Layer 4 of a small transformer language model trained on English Wikipedia (9 layers, counted from 0, width 64).
A neuron adds its activation times its output weights to the MLP's output. To switch it off is to set its activation to zero at one token and run the rest of the model.
A neuron's activation on a vector x is squared ReLU(weights . x), where the dot is the dot product.

Input weights of the MLP neurons that the questions are about. A number n stands for n times 0.0063.
n7: 8 -10 25 -7 8 15 -23 7 -1 53 27 -38 33 -45 -11 32 -26 29 -38 38 -61 -19 6 -11 -35 47 24 -52 17 0 31 -70 17 56 21 8 14 -3 15 13 -24 -4 21 11 -40 -70 -56 2 -8 13 1 2 -13 -5 -47 1 -15 1 3 51 18 1 -72 33
n27: 44 15 10 12 20 49 15 -21 21 -59 -21 -12 19 -61 32 -22 -12 7 29 -7 10 12 8 13 -24 43 -23 37 -19 24 -32 -40 -51 -7 10 -4 15 -7 13 39 33 -17 43 -11 -26 8 -16 22 -16 0 -31 -8 2 -27 2 14 4 -26 2 -16 -36 -19 -16 -35
n51: -39 -42 -6 -13 46 -18 -26 26 37 -9 -12 13 -44 20 -26 -9 39 -15 9 -31 -9 31 -14 29 19 -42 25 1 5 -39 -11 -11 0 34 -94 -10 6 -43 36 -15 -13 59 3 16 7 26 14 57 -30 -29 21 7 50 28 -24 4 36 9 1 -29 26 -16 29 39
n63: 2 -9 40 55 41 -1 -13 -24 -14 14 19 3 -65 -41 26 9 4 0 2 -10 -26 22 -23 -40 -4 21 10 5 20 58 10 45 -17 30 -19 9 12 -31 4 -8 -1 51 4 30 -37 -30 -30 -30 -33 35 1 -7 24 -17 -11 -4 -38 -46 -21 24 -3 29 -65 6
n71: 38 45 9 -17 6 -5 -36 -5 3 -3 -1 6 -22 -29 -4 -33 -41 -2 43 35 -30 3 3 -30 29 -10 -5 19 -8 -29 -9 8 33 -31 12 -19 -6 26 43 -22 11 26 -6 -16 -23 7 -18 14 -15 -12 2 25 26 -37 -5 -12 -33 -18 63 7 2 19 21 5
n93: 14 -50 0 11 52 39 4 -14 16 -26 24 55 -52 -2 53 3 -17 25 24 27 -12 4 -1 4 -50 -10 9 39 -18 -14 26 26 -30 40 8 13 -25 7 -48 47 -20 32 24 8 -29 35 -42 -49 -11 21 23 12 35 8 9 52 -47 -27 3 11 -6 -15 -50 4
n107: 16 1 19 39 -9 12 -17 32 17 60 -32 65 12 -90 35 -16 -2 -10 -5 12 9 -23 4 -20 5 28 23 -18 -20 20 13 -48 -25 26 -19 -18 56 -25 13 1 -14 -2 8 -37 -8 8 22 4 -10 -26 -1 -51 11 -37 -6 28 18 -41 50 -37 32 -61 15 38
n149: -7 32 9 -2 53 1 43 19 -14 32 -25 -23 -7 -59 -9 -14 17 -26 26 -13 -46 -28 10 -20 -29 -51 -12 -55 -53 34 18 -30 26 -5 -8 -30 -24 7 18 15 42 23 8 11 27 38 -51 -10 13 26 49 37 33 34 -35 -34 51 -36 25 -29 25 -35 18 13
n152: 10 2 40 -26 -10 -5 30 -42 20 -52 1 2 13 4 -30 22 8 53 -22 24 -11 -12 0 11 29 1 50 -33 12 -2 -13 14 -52 -37 15 44 3 4 -19 4 -16 -21 18 17 11 -22 -21 1 -32 -65 -23 -4 12 -41 -1 34 -15 46 7 6 22 -6 44 -34
n154: 19 -15 4 41 24 -17 -33 35 11 -23 -47 -23 27 7 19 -21 10 11 7 -18 39 -24 16 -33 -44 -9 -30 8 8 -51 2 34 25 -6 3 -1 5 27 4 3 27 25 0 10 27 25 2 3 -24 -4 -70 50 22 -15 7 -18 -57 7 3 12 4 -11 25 -23
n159: 24 -3 -15 -23 19 9 -21 -5 1 -4 13 40 -37 -3 2 -8 18 6 35 19 18 5 2 -21 -21 -10 -8 -15 -6 -15 9 -10 -1 -34 1 12 2 25 -12 -13 0 -11 -16 11 -8 4 8 25 38 15 1 -4 11 -1 10 21 -28 -31 8 -30 39 30 15 1
n163: 17 18 -13 23 7 32 -30 -46 -21 -20 -10 -24 -9 -51 -19 27 -23 10 3 4 52 12 15 -8 -27 12 56 -61 -23 45 10 -6 47 -20 10 -85 1 18 38 22 -16 -10 -5 -22 -15 -31 -13 23 0 -44 34 -7 29 37 8 -31 -47 -6 13 12 -24 17 -24 13
n164: 22 -13 -22 -5 -26 -16 -27 15 22 -24 40 21 -15 52 -17 -68 -5 31 -33 34 -13 -41 54 29 -73 -53 43 -44 -38 17 -33 46 1 -8 -37 -4 28 4 -16 46 12 -30 -15 18 27 5 37 8 -28 32 35 25 19 40 1 12 24 -34 -5 20 -86 21 -8 7
n197: 22 -2 -36 29 -21 17 29 -25 0 -31 -19 5 -14 26 16 27 -15 -21 22 -9 39 52 -8 -67 -33 -13 -25 12 -4 20 18 24 18 47 17 -55 -7 -65 19 43 -53 40 -4 -12 22 32 -7 12 -20 36 -7 -10 -15 -62 -12 -16 52 36 -4 -16 7 -50 33 -7
n211: -14 21 -18 -48 -30 22 37 -31 -5 20 -55 71 30 -42 15 -29 28 15 22 37 -22 44 21 -10 10 -2 28 78 -9 20 -13 -31 -51 18 -11 30 16 -1 1 15 27 19 3 -15 -44 23 14 4 -17 66 35 -67 -12 6 -27 -24 16 -24 6 -67 8 -14 14 20
n230: -47 18 26 0 -30 2 25 -5 21 32 47 -17 22 -32 -35 23 4 -6 2 -25 -2 14 14 -19 7 3 14 0 19 -7 -18 -43 44 -2 -31 4 71 10 10 -40 55 -26 57 0 15 -43 31 57 0 0 -30 23 -46 -12 -20 17 -32 13 43 -17 5 4 -26 -22

Output weights of the MLP neurons that the questions are about. A number n stands for n times 0.0044.
n7: -3 7 12 8 16 -50 4 41 11 -30 -28 27 -10 6 46 -21 -21 -17 43 -24 3 -42 0 14 7 -48 -3 -4 -10 -6 2 1 24 -1 -13 -31 -18 13 0 -18 16 -38 4 15 9 36 -2 10 -9 20 15 21 -15 19 -5 1 18 -1 -13 -11 -16 -1 15 19
n27: -3 23 2 -25 8 -9 -35 5 -1 32 -3 14 8 4 1 -2 14 57 -14 -34 -36 -12 -32 3 -9 4 3 -11 1 -12 0 22 3 -6 3 23 -53 10 13 3 -3 18 1 1 -2 -13 19 -9 3 -10 21 -11 22 10 -8 9 -36 -7 -25 -6 0 -8 41 23
n51: -4 -8 -18 -22 3 -3 12 14 6 -4 22 1 29 23 15 7 18 15 -13 15 -20 -17 -8 21 8 12 -13 33 -20 7 -9 -10 17 7 37 0 -18 0 -4 19 -33 -5 -4 -18 3 -18 8 -42 36 26 19 -14 1 -54 22 12 -22 -8 5 6 -38 1 -1 19
n63: -24 28 -1 12 -26 5 -52 12 -1 17 -13 -9 16 -1 -25 -48 40 -22 6 6 27 0 49 37 4 16 -5 -8 14 -12 -2 7 -16 15 -17 3 30 -30 -3 2 12 -25 -17 -3 1 -1 7 -9 10 7 -23 -4 2 13 -9 4 -11 18 18 18 -19 -7 -7 -2
n71: -16 17 -18 16 -12 18 8 21 8 -26 -9 -23 18 2 -1 9 44 6 -6 -35 -11 19 9 9 -18 9 -9 -7 6 -7 -21 -15 -19 2 0 7 -6 4 3 -19 -3 11 -17 14 20 24 -12 -10 -2 7 15 21 8 -8 8 -14 1 -30 1 -21 -13 20 28 3
n93: 13 29 -33 -10 4 -38 3 0 43 48 12 10 28 -1 -43 0 25 -19 16 -24 -13 34 22 -19 12 -30 -5 -6 15 7 -29 -7 -5 -8 -29 13 0 1 17 7 -2 -10 -31 22 -10 -22 -10 -15 -38 -19 29 -3 -9 2 -13 0 11 21 9 14 -21 -6 26 18
n107: 19 -9 8 32 19 -6 8 -25 19 22 48 -12 -35 20 -6 8 -5 -3 -32 -5 -7 -14 14 -25 12 5 -24 2 -6 1 -20 -25 34 3 -8 -12 -38 19 -11 -11 13 0 22 38 -4 4 27 -2 30 -7 15 36 -27 -23 12 1 4 1 -47 2 -27 23 -20 -5
n149: -7 -32 -19 -33 -10 -1 -12 -7 7 -15 -10 33 23 -4 9 3 8 -9 6 34 -16 15 1 -25 4 18 22 22 -23 12 -6 29 -7 22 4 -23 21 -5 5 -29 -9 37 13 23 21 4 -21 -14 -2 -9 -10 9 -52 -20 -17 3 9 -24 22 -6 31 -26 19 -19
n152: 1 11 -7 -35 7 24 36 7 -11 6 -8 -8 -1 -5 -9 20 12 -30 1 -4 -18 21 -4 23 -19 9 5 5 -11 2 7 -29 -3 23 36 -18 -3 -25 4 7 7 12 -4 -29 11 3 29 -27 8 19 -13 -11 2 -8 14 5 -3 -9 -37 5 -2 66 -15 1
n154: -2 -12 -15 -12 28 -5 36 12 3 8 22 7 6 4 -19 -3 -1 -22 -30 9 -15 20 -25 -4 9 -12 11 -25 2 41 3 6 19 -37 23 7 -7 -23 -6 -1 -13 -18 3 -9 -7 -12 11 -30 39 -5 47 -18 2 -8 8 -18 2 36 -5 -1 2 3 0 5
n159: -1 14 1 -21 6 6 12 1 15 -13 5 -33 14 -1 21 -6 1 13 -16 15 -16 2 17 5 -2 3 11 11 14 2 -12 14 3 5 0 3 -15 2 -9 4 -5 -7 -8 7 -1 -20 -11 -9 -22 -2 2 -4 -15 -2 -11 -3 22 -9 7 21 -11 1 0 -1
n163: -28 -15 30 -25 -29 9 -1 -3 27 20 44 7 16 9 -17 6 20 -11 -9 -26 -17 5 16 -10 6 8 -29 16 -5 -29 -18 3 9 10 23 33 28 -5 -34 -31 1 -8 19 -14 15 17 16 -25 11 31 -12 -16 -9 -5 -12 23 -2 -10 -36 -16 -7 -3 21 10
n164: -7 19 -3 36 -10 40 16 -32 -13 -9 -44 0 1 -43 9 21 -24 5 18 -18 11 -5 -17 -20 41 20 -9 -23 23 1 19 38 6 20 10 -9 -15 19 20 -38 0 7 35 -7 -20 26 -27 -17 22 -12 -11 -23 13 -27 -23 26 -7 -20 -14 -9 14 4 30 -31
n197: -42 20 8 42 -9 14 1 13 -31 -25 38 10 5 -23 -3 -5 34 6 17 19 -38 32 17 7 -15 2 27 -6 0 0 -46 11 10 4 -34 20 27 7 -9 -7 3 3 0 30 -13 -27 -43 -4 -15 8 -13 0 2 5 -35 -2 0 14 17 12 -20 0 -35 7
n211: 10 -18 7 -18 6 10 2 27 20 -76 26 -61 0 2 -2 -35 3 -12 -9 36 -13 -5 -38 29 -14 49 -36 -7 9 19 12 -8 -1 -13 59 -20 -30 3 9 6 2 17 5 26 -27 -10 0 36 7 -2 -30 21 2 -10 3 5 -15 22 6 11 9 -1 0 -15
n230: -6 -28 12 7 -6 23 -12 6 17 24 -13 2 1 20 -80 -44 -13 35 -45 -20 0 6 -1 -19 1 -43 9 -21 2 -19 24 50 27 -16 37 6 -20 -6 -8 -4 -21 6 -35 5 -11 -1 -2 11 5 -4 31 -8 8 21 -9 95 21 -5 15 -17 -2 -4 -11 18

Each question names a token from some text and the token that comes next. It shows the vector x that enters the MLP there. A number n stands for n times 0.054.

Then comes g, the gradient of the next token's log-probability with respect to the MLP's output, scaled to length 1. A neuron's effect is roughly proportional to its activation times (output weights . g). A number n stands for n times 0.0051.

"g", then "en"
x: 3 34 -10 20 32 -28 -1 48 -26 13 28 -14 6 0 4 -31 9 -20 -37 10 28 -14 -10 -4 27 27 -13 -38 21 -14 8 26 2 -15 -3 2 -11 -11 4 -7 14 -21 -54 -10 -24 2 -49 -55 24 -7 -61 26 -1 32 19 27 -21 16 44 38 -10 14 -26 10
g: -17 -1 -2 -35 2 9 -26 28 0 -13 9 19 -32 -11 2 12 -1 0 10 6 6 14 -9 -9 21 -21 -55 35 13 18 6 13 -73 6 -64 -5 16 -25 38 -39 15 12 27 -20 0 -31 23 -21 19 -25 6 7 0 39 8 10 -5 -37 26 41 41 41 2 -21
Which neuron, switched off, raises the next token's probability most? n154

"on", then "ies"
x: -10 17 -23 31 37 35 -21 -6 -29 16 28 -5 11 -4 -7 -22 -3 -38 -49 11 59 0 -18 5 -20 -1 -6 -39 -3 3 -26 24 -1 -12 17 38 -20 -1 45 -56 8 -23 -3 -12 1 41 -14 -19 23 -34 -18 11 7 2 12 5 -15 -3 11 52 -23 1 -34 60
g: 11 -15 25 4 -15 46 -7 -37 2 13 34 1 6 -1 0 -7 -24 -11 13 29 -29 -20 43 52 -4 7 -27 -2 -21 -7 -34 2 60 1 28 0 5 -36 -17 -29 -23 -59 16 22 3 15 8 28 -42 26 29 36 -26 5 -18 -9 -18 -15 -27 -2 1 -32 40 6
Which neuron, switched off, lowers the next token's probability most? n163

"194", then "4 "
x: -28 0 7 14 18 11 31 -5 -27 31 55 -16 16 5 -2 -21 55 -13 -3 -32 4 39 -25 15 -17 -39 -17 -34 2 -16 37 43 -10 -39 -1 -21 -25 2 50 -49 -7 -18 -26 -22 -15 40 -18 -12 37 -35 0 -8 -24 17 16 6 27 12 16 -4 -18 9 5 8
g: -7 37 1 -5 1 -10 23 -21 -20 20 13 0 -22 -4 6 -40 0 -1 -1 12 21 -52 10 -21 21 19 -19 -3 29 17 0 8 50 57 -29 -4 -15 -9 37 -9 14 -16 -9 -27 17 -15 -47 5 -14 -35 9 24 -14 -38 28 0 46 -66 49 21 3 -21 12 -13
Which neuron, switched off, lowers the next token's probability most? n149

"she ", then "par"
x: -21 15 -35 5 11 34 7 28 10 18 -3 -35 8 -16 -46 -2 -13 -14 9 -6 -31 30 -30 9 8 28 -24 28 -22 -9 -12 8 -12 -26 44 6 20 -20 10 -20 -11 -12 2 4 -15 6 13 1 -10 -14 -23 0 -29 -12 16 69 31 10 53 -7 -7 23 -41 -25
g: 12 3 -3 -4 11 44 -7 -37 -17 18 -10 7 -8 -4 -13 18 33 -27 -23 -40 -13 6 -4 -37 -1 37 52 1 8 -32 -7 6 -8 24 1 -4 -46 22 24 6 52 1 19 4 59 -49 2 -11 3 26 3 13 10 -45 -24 -20 -7 52 -38 4 -14 -30 17 -12
Which neuron, switched off, raises the next token's probability most? n230

"y ", then "re"
x: -25 12 -6 9 25 19 -4 8 -4 41 -14 -2 3 -6 -87 -29 5 9 -23 -29 25 47 -19 21 22 19 -19 2 -11 -19 4 18 -11 -15 17 -2 -1 -3 10 -34 -21 -15 -16 25 -31 23 -13 -5 0 -11 -9 -8 -12 -3 12 61 16 15 24 24 -14 -7 -12 -8
g: -30 18 34 21 -16 -27 -3 10 4 8 -11 -32 31 -23 14 15 10 -49 -40 -20 6 21 23 -11 1 -4 8 -44 -10 -1 -6 1 -32 -55 6 63 -5 -21 -22 55 17 30 -9 -31 2 7 24 -9 4 26 -24 29 -10 -32 5 31 8 -2 -26 16 -16 53 1 20
Which neuron, switched off, lowers the next token's probability most? n152

"No", then ". "
x: 4 37 -39 20 7 4 12 10 6 15 21 -9 14 19 -16 -46 -17 -27 -7 -20 11 24 -8 7 12 22 -15 -17 -57 -17 6 45 -42 -21 24 43 -27 41 19 -25 27 -29 -40 -14 -24 14 32 0 64 13 5 -27 -16 15 -26 -9 7 -13 -7 1 -8 3 -33 54
g: 12 46 14 1 -15 4 -9 18 -9 49 34 -21 28 13 5 -65 2 -25 -47 -6 -46 -19 10 6 -21 -28 -16 25 6 4 -4 12 -2 -6 32 -16 -21 -35 44 2 -16 25 1 -16 -33 54 -20 18 22 51 -16 -21 -19 -10 17 -14 -5 21 -11 5 1 36 4 -28
Which neuron, switched off, lowers the next token's probability most? n211

"P", then "le"
x: 15 43 -49 -7 18 19 -30 32 -16 -11 21 -15 19 -10 -1 -13 7 -23 16 -29 -39 27 -23 -21 17 1 -48 -17 -8 -14 29 66 -46 -17 -11 3 -26 18 -13 -3 0 -17 -39 -47 -3 12 9 -2 37 0 -9 -7 14 10 16 47 5 26 23 12 -1 5 24 4
g: 17 25 -40 -1 -58 46 44 14 5 -39 -18 -17 -28 34 2 -13 30 16 17 -14 -1 16 -10 42 37 -1 30 -35 -18 -4 -23 -22 30 8 -9 3 9 -5 -6 12 -12 -12 23 21 29 18 -35 -15 0 13 0 40 -21 -60 11 9 -1 -43 -23 12 2 -18 20 -30
Which two neurons, each switched off alone, lower its probability most, in order? n71, n159

"194", then "0 "
x: -20 2 16 14 18 29 24 -13 -32 38 60 -1 16 16 -12 -19 41 -6 -2 -25 -4 38 -26 15 -18 -40 -19 -32 -4 -12 39 35 -16 -33 -1 -24 -25 -3 38 -70 -15 -9 -28 -17 -23 40 -14 -12 46 -30 12 -11 -21 3 20 14 23 15 6 -10 -17 8 11 9
g: -11 36 9 4 -1 -14 22 -48 -50 12 -4 13 -17 30 -6 -50 20 10 -10 8 17 -68 14 -56 15 11 22 23 20 25 -5 -2 21 28 -24 -14 -7 13 13 -5 21 -15 21 -55 11 4 -31 12 -9 -5 17 -3 0 -26 24 2 23 -42 34 40 8 -34 -4 17
Which neuron, switched off, lowers the next token's probability most? n149

" ", then "Eng"
x: -13 3 -24 0 25 22 4 23 -12 15 -20 -1 13 10 -86 -35 15 9 -11 -35 14 43 -36 13 15 15 -15 -3 -17 -10 10 35 2 -14 15 -22 -7 2 12 -13 -19 -21 -10 -2 -10 0 0 25 6 -23 -13 -17 -12 10 17 67 0 10 23 15 -21 17 1 -3
g: -25 14 -16 -8 37 19 8 0 -23 -11 2 -17 -8 48 -33 -11 11 -2 -6 15 -39 -25 18 -38 28 -11 6 22 42 -23 -40 0 -22 38 -13 39 -34 1 -2 11 -40 27 30 -36 8 29 8 -16 35 27 39 -15 4 -15 -46 34 -17 -22 9 -24 36 8 9 -24
Which neuron, switched off, lowers the next token's probability most? n51

"G", then "ar"
x: -8 61 -12 12 17 11 -19 20 -35 26 22 -13 1 -8 -6 -46 13 -28 -15 -16 -4 -2 9 9 28 20 -31 -1 -3 -5 42 48 -54 -13 -17 2 -5 9 -17 2 21 -15 -58 -13 -27 -21 -26 -10 25 -3 -42 13 3 8 44 39 -23 27 37 5 3 26 -18 -11
g: -34 -1 -23 17 -3 -24 10 8 -20 -1 35 -26 54 -3 -27 -6 -3 -6 4 -2 32 50 -6 -30 24 12 3 0 -33 5 2 24 -7 -34 -23 58 -53 23 11 -41 -14 -11 -10 -28 1 45 -27 -22 39 34 10 22 -54 11 3 -5 2 6 -5 32 6 6 -20 11
Which neuron, switched off, lowers the next token's probability most? n71

"the ", then "Ph"
x: -38 7 8 -7 38 41 17 6 -5 61 -10 -18 -2 12 -66 -22 7 -23 -8 -21 -10 41 -11 12 13 -5 2 1 -7 -43 0 5 -65 -22 9 12 -14 9 7 -10 -1 3 -9 3 -9 21 -10 0 16 2 -22 -1 5 -21 8 62 13 -1 1 12 2 16 -22 -3
g: -15 22 -5 11 -10 -5 -35 -6 5 0 -4 -7 31 25 31 -22 26 40 -31 21 -26 0 7 8 18 1 10 28 13 -38 -41 -1 -13 -33 34 -24 -44 1 1 60 4 -2 -69 13 -39 -18 25 37 27 11 3 18 1 1 -26 7 -13 27 -50 -5 -9 34 2 -11
Which neuron, switched off, lowers the next token's probability most? n51

"(", then "18"
x: 5 -7 -25 29 37 15 -7 25 -5 93 23 -1 32 8 -32 -20 32 -7 -18 -30 -42 26 6 7 1 17 -14 -17 -1 -33 -13 20 -29 -31 -5 -4 -41 6 2 -20 -20 -17 22 5 -13 19 15 -2 -5 -15 -26 -29 -17 9 -13 42 14 20 20 10 -15 -19 1 3
g: 31 -14 1 -29 -6 -16 46 -7 14 5 44 11 -10 37 2 -29 14 3 -5 -33 -14 -9 -4 -11 31 -7 13 -36 -11 38 -37 5 -2 -40 -2 59 -25 -15 13 2 22 -26 9 -58 1 6 -3 -49 39 32 27 24 -8 8 -21 -3 15 29 -50 -4 -2 30 -14 -11
Which two neurons, each switched off alone, lower its probability most, in order? n107, n51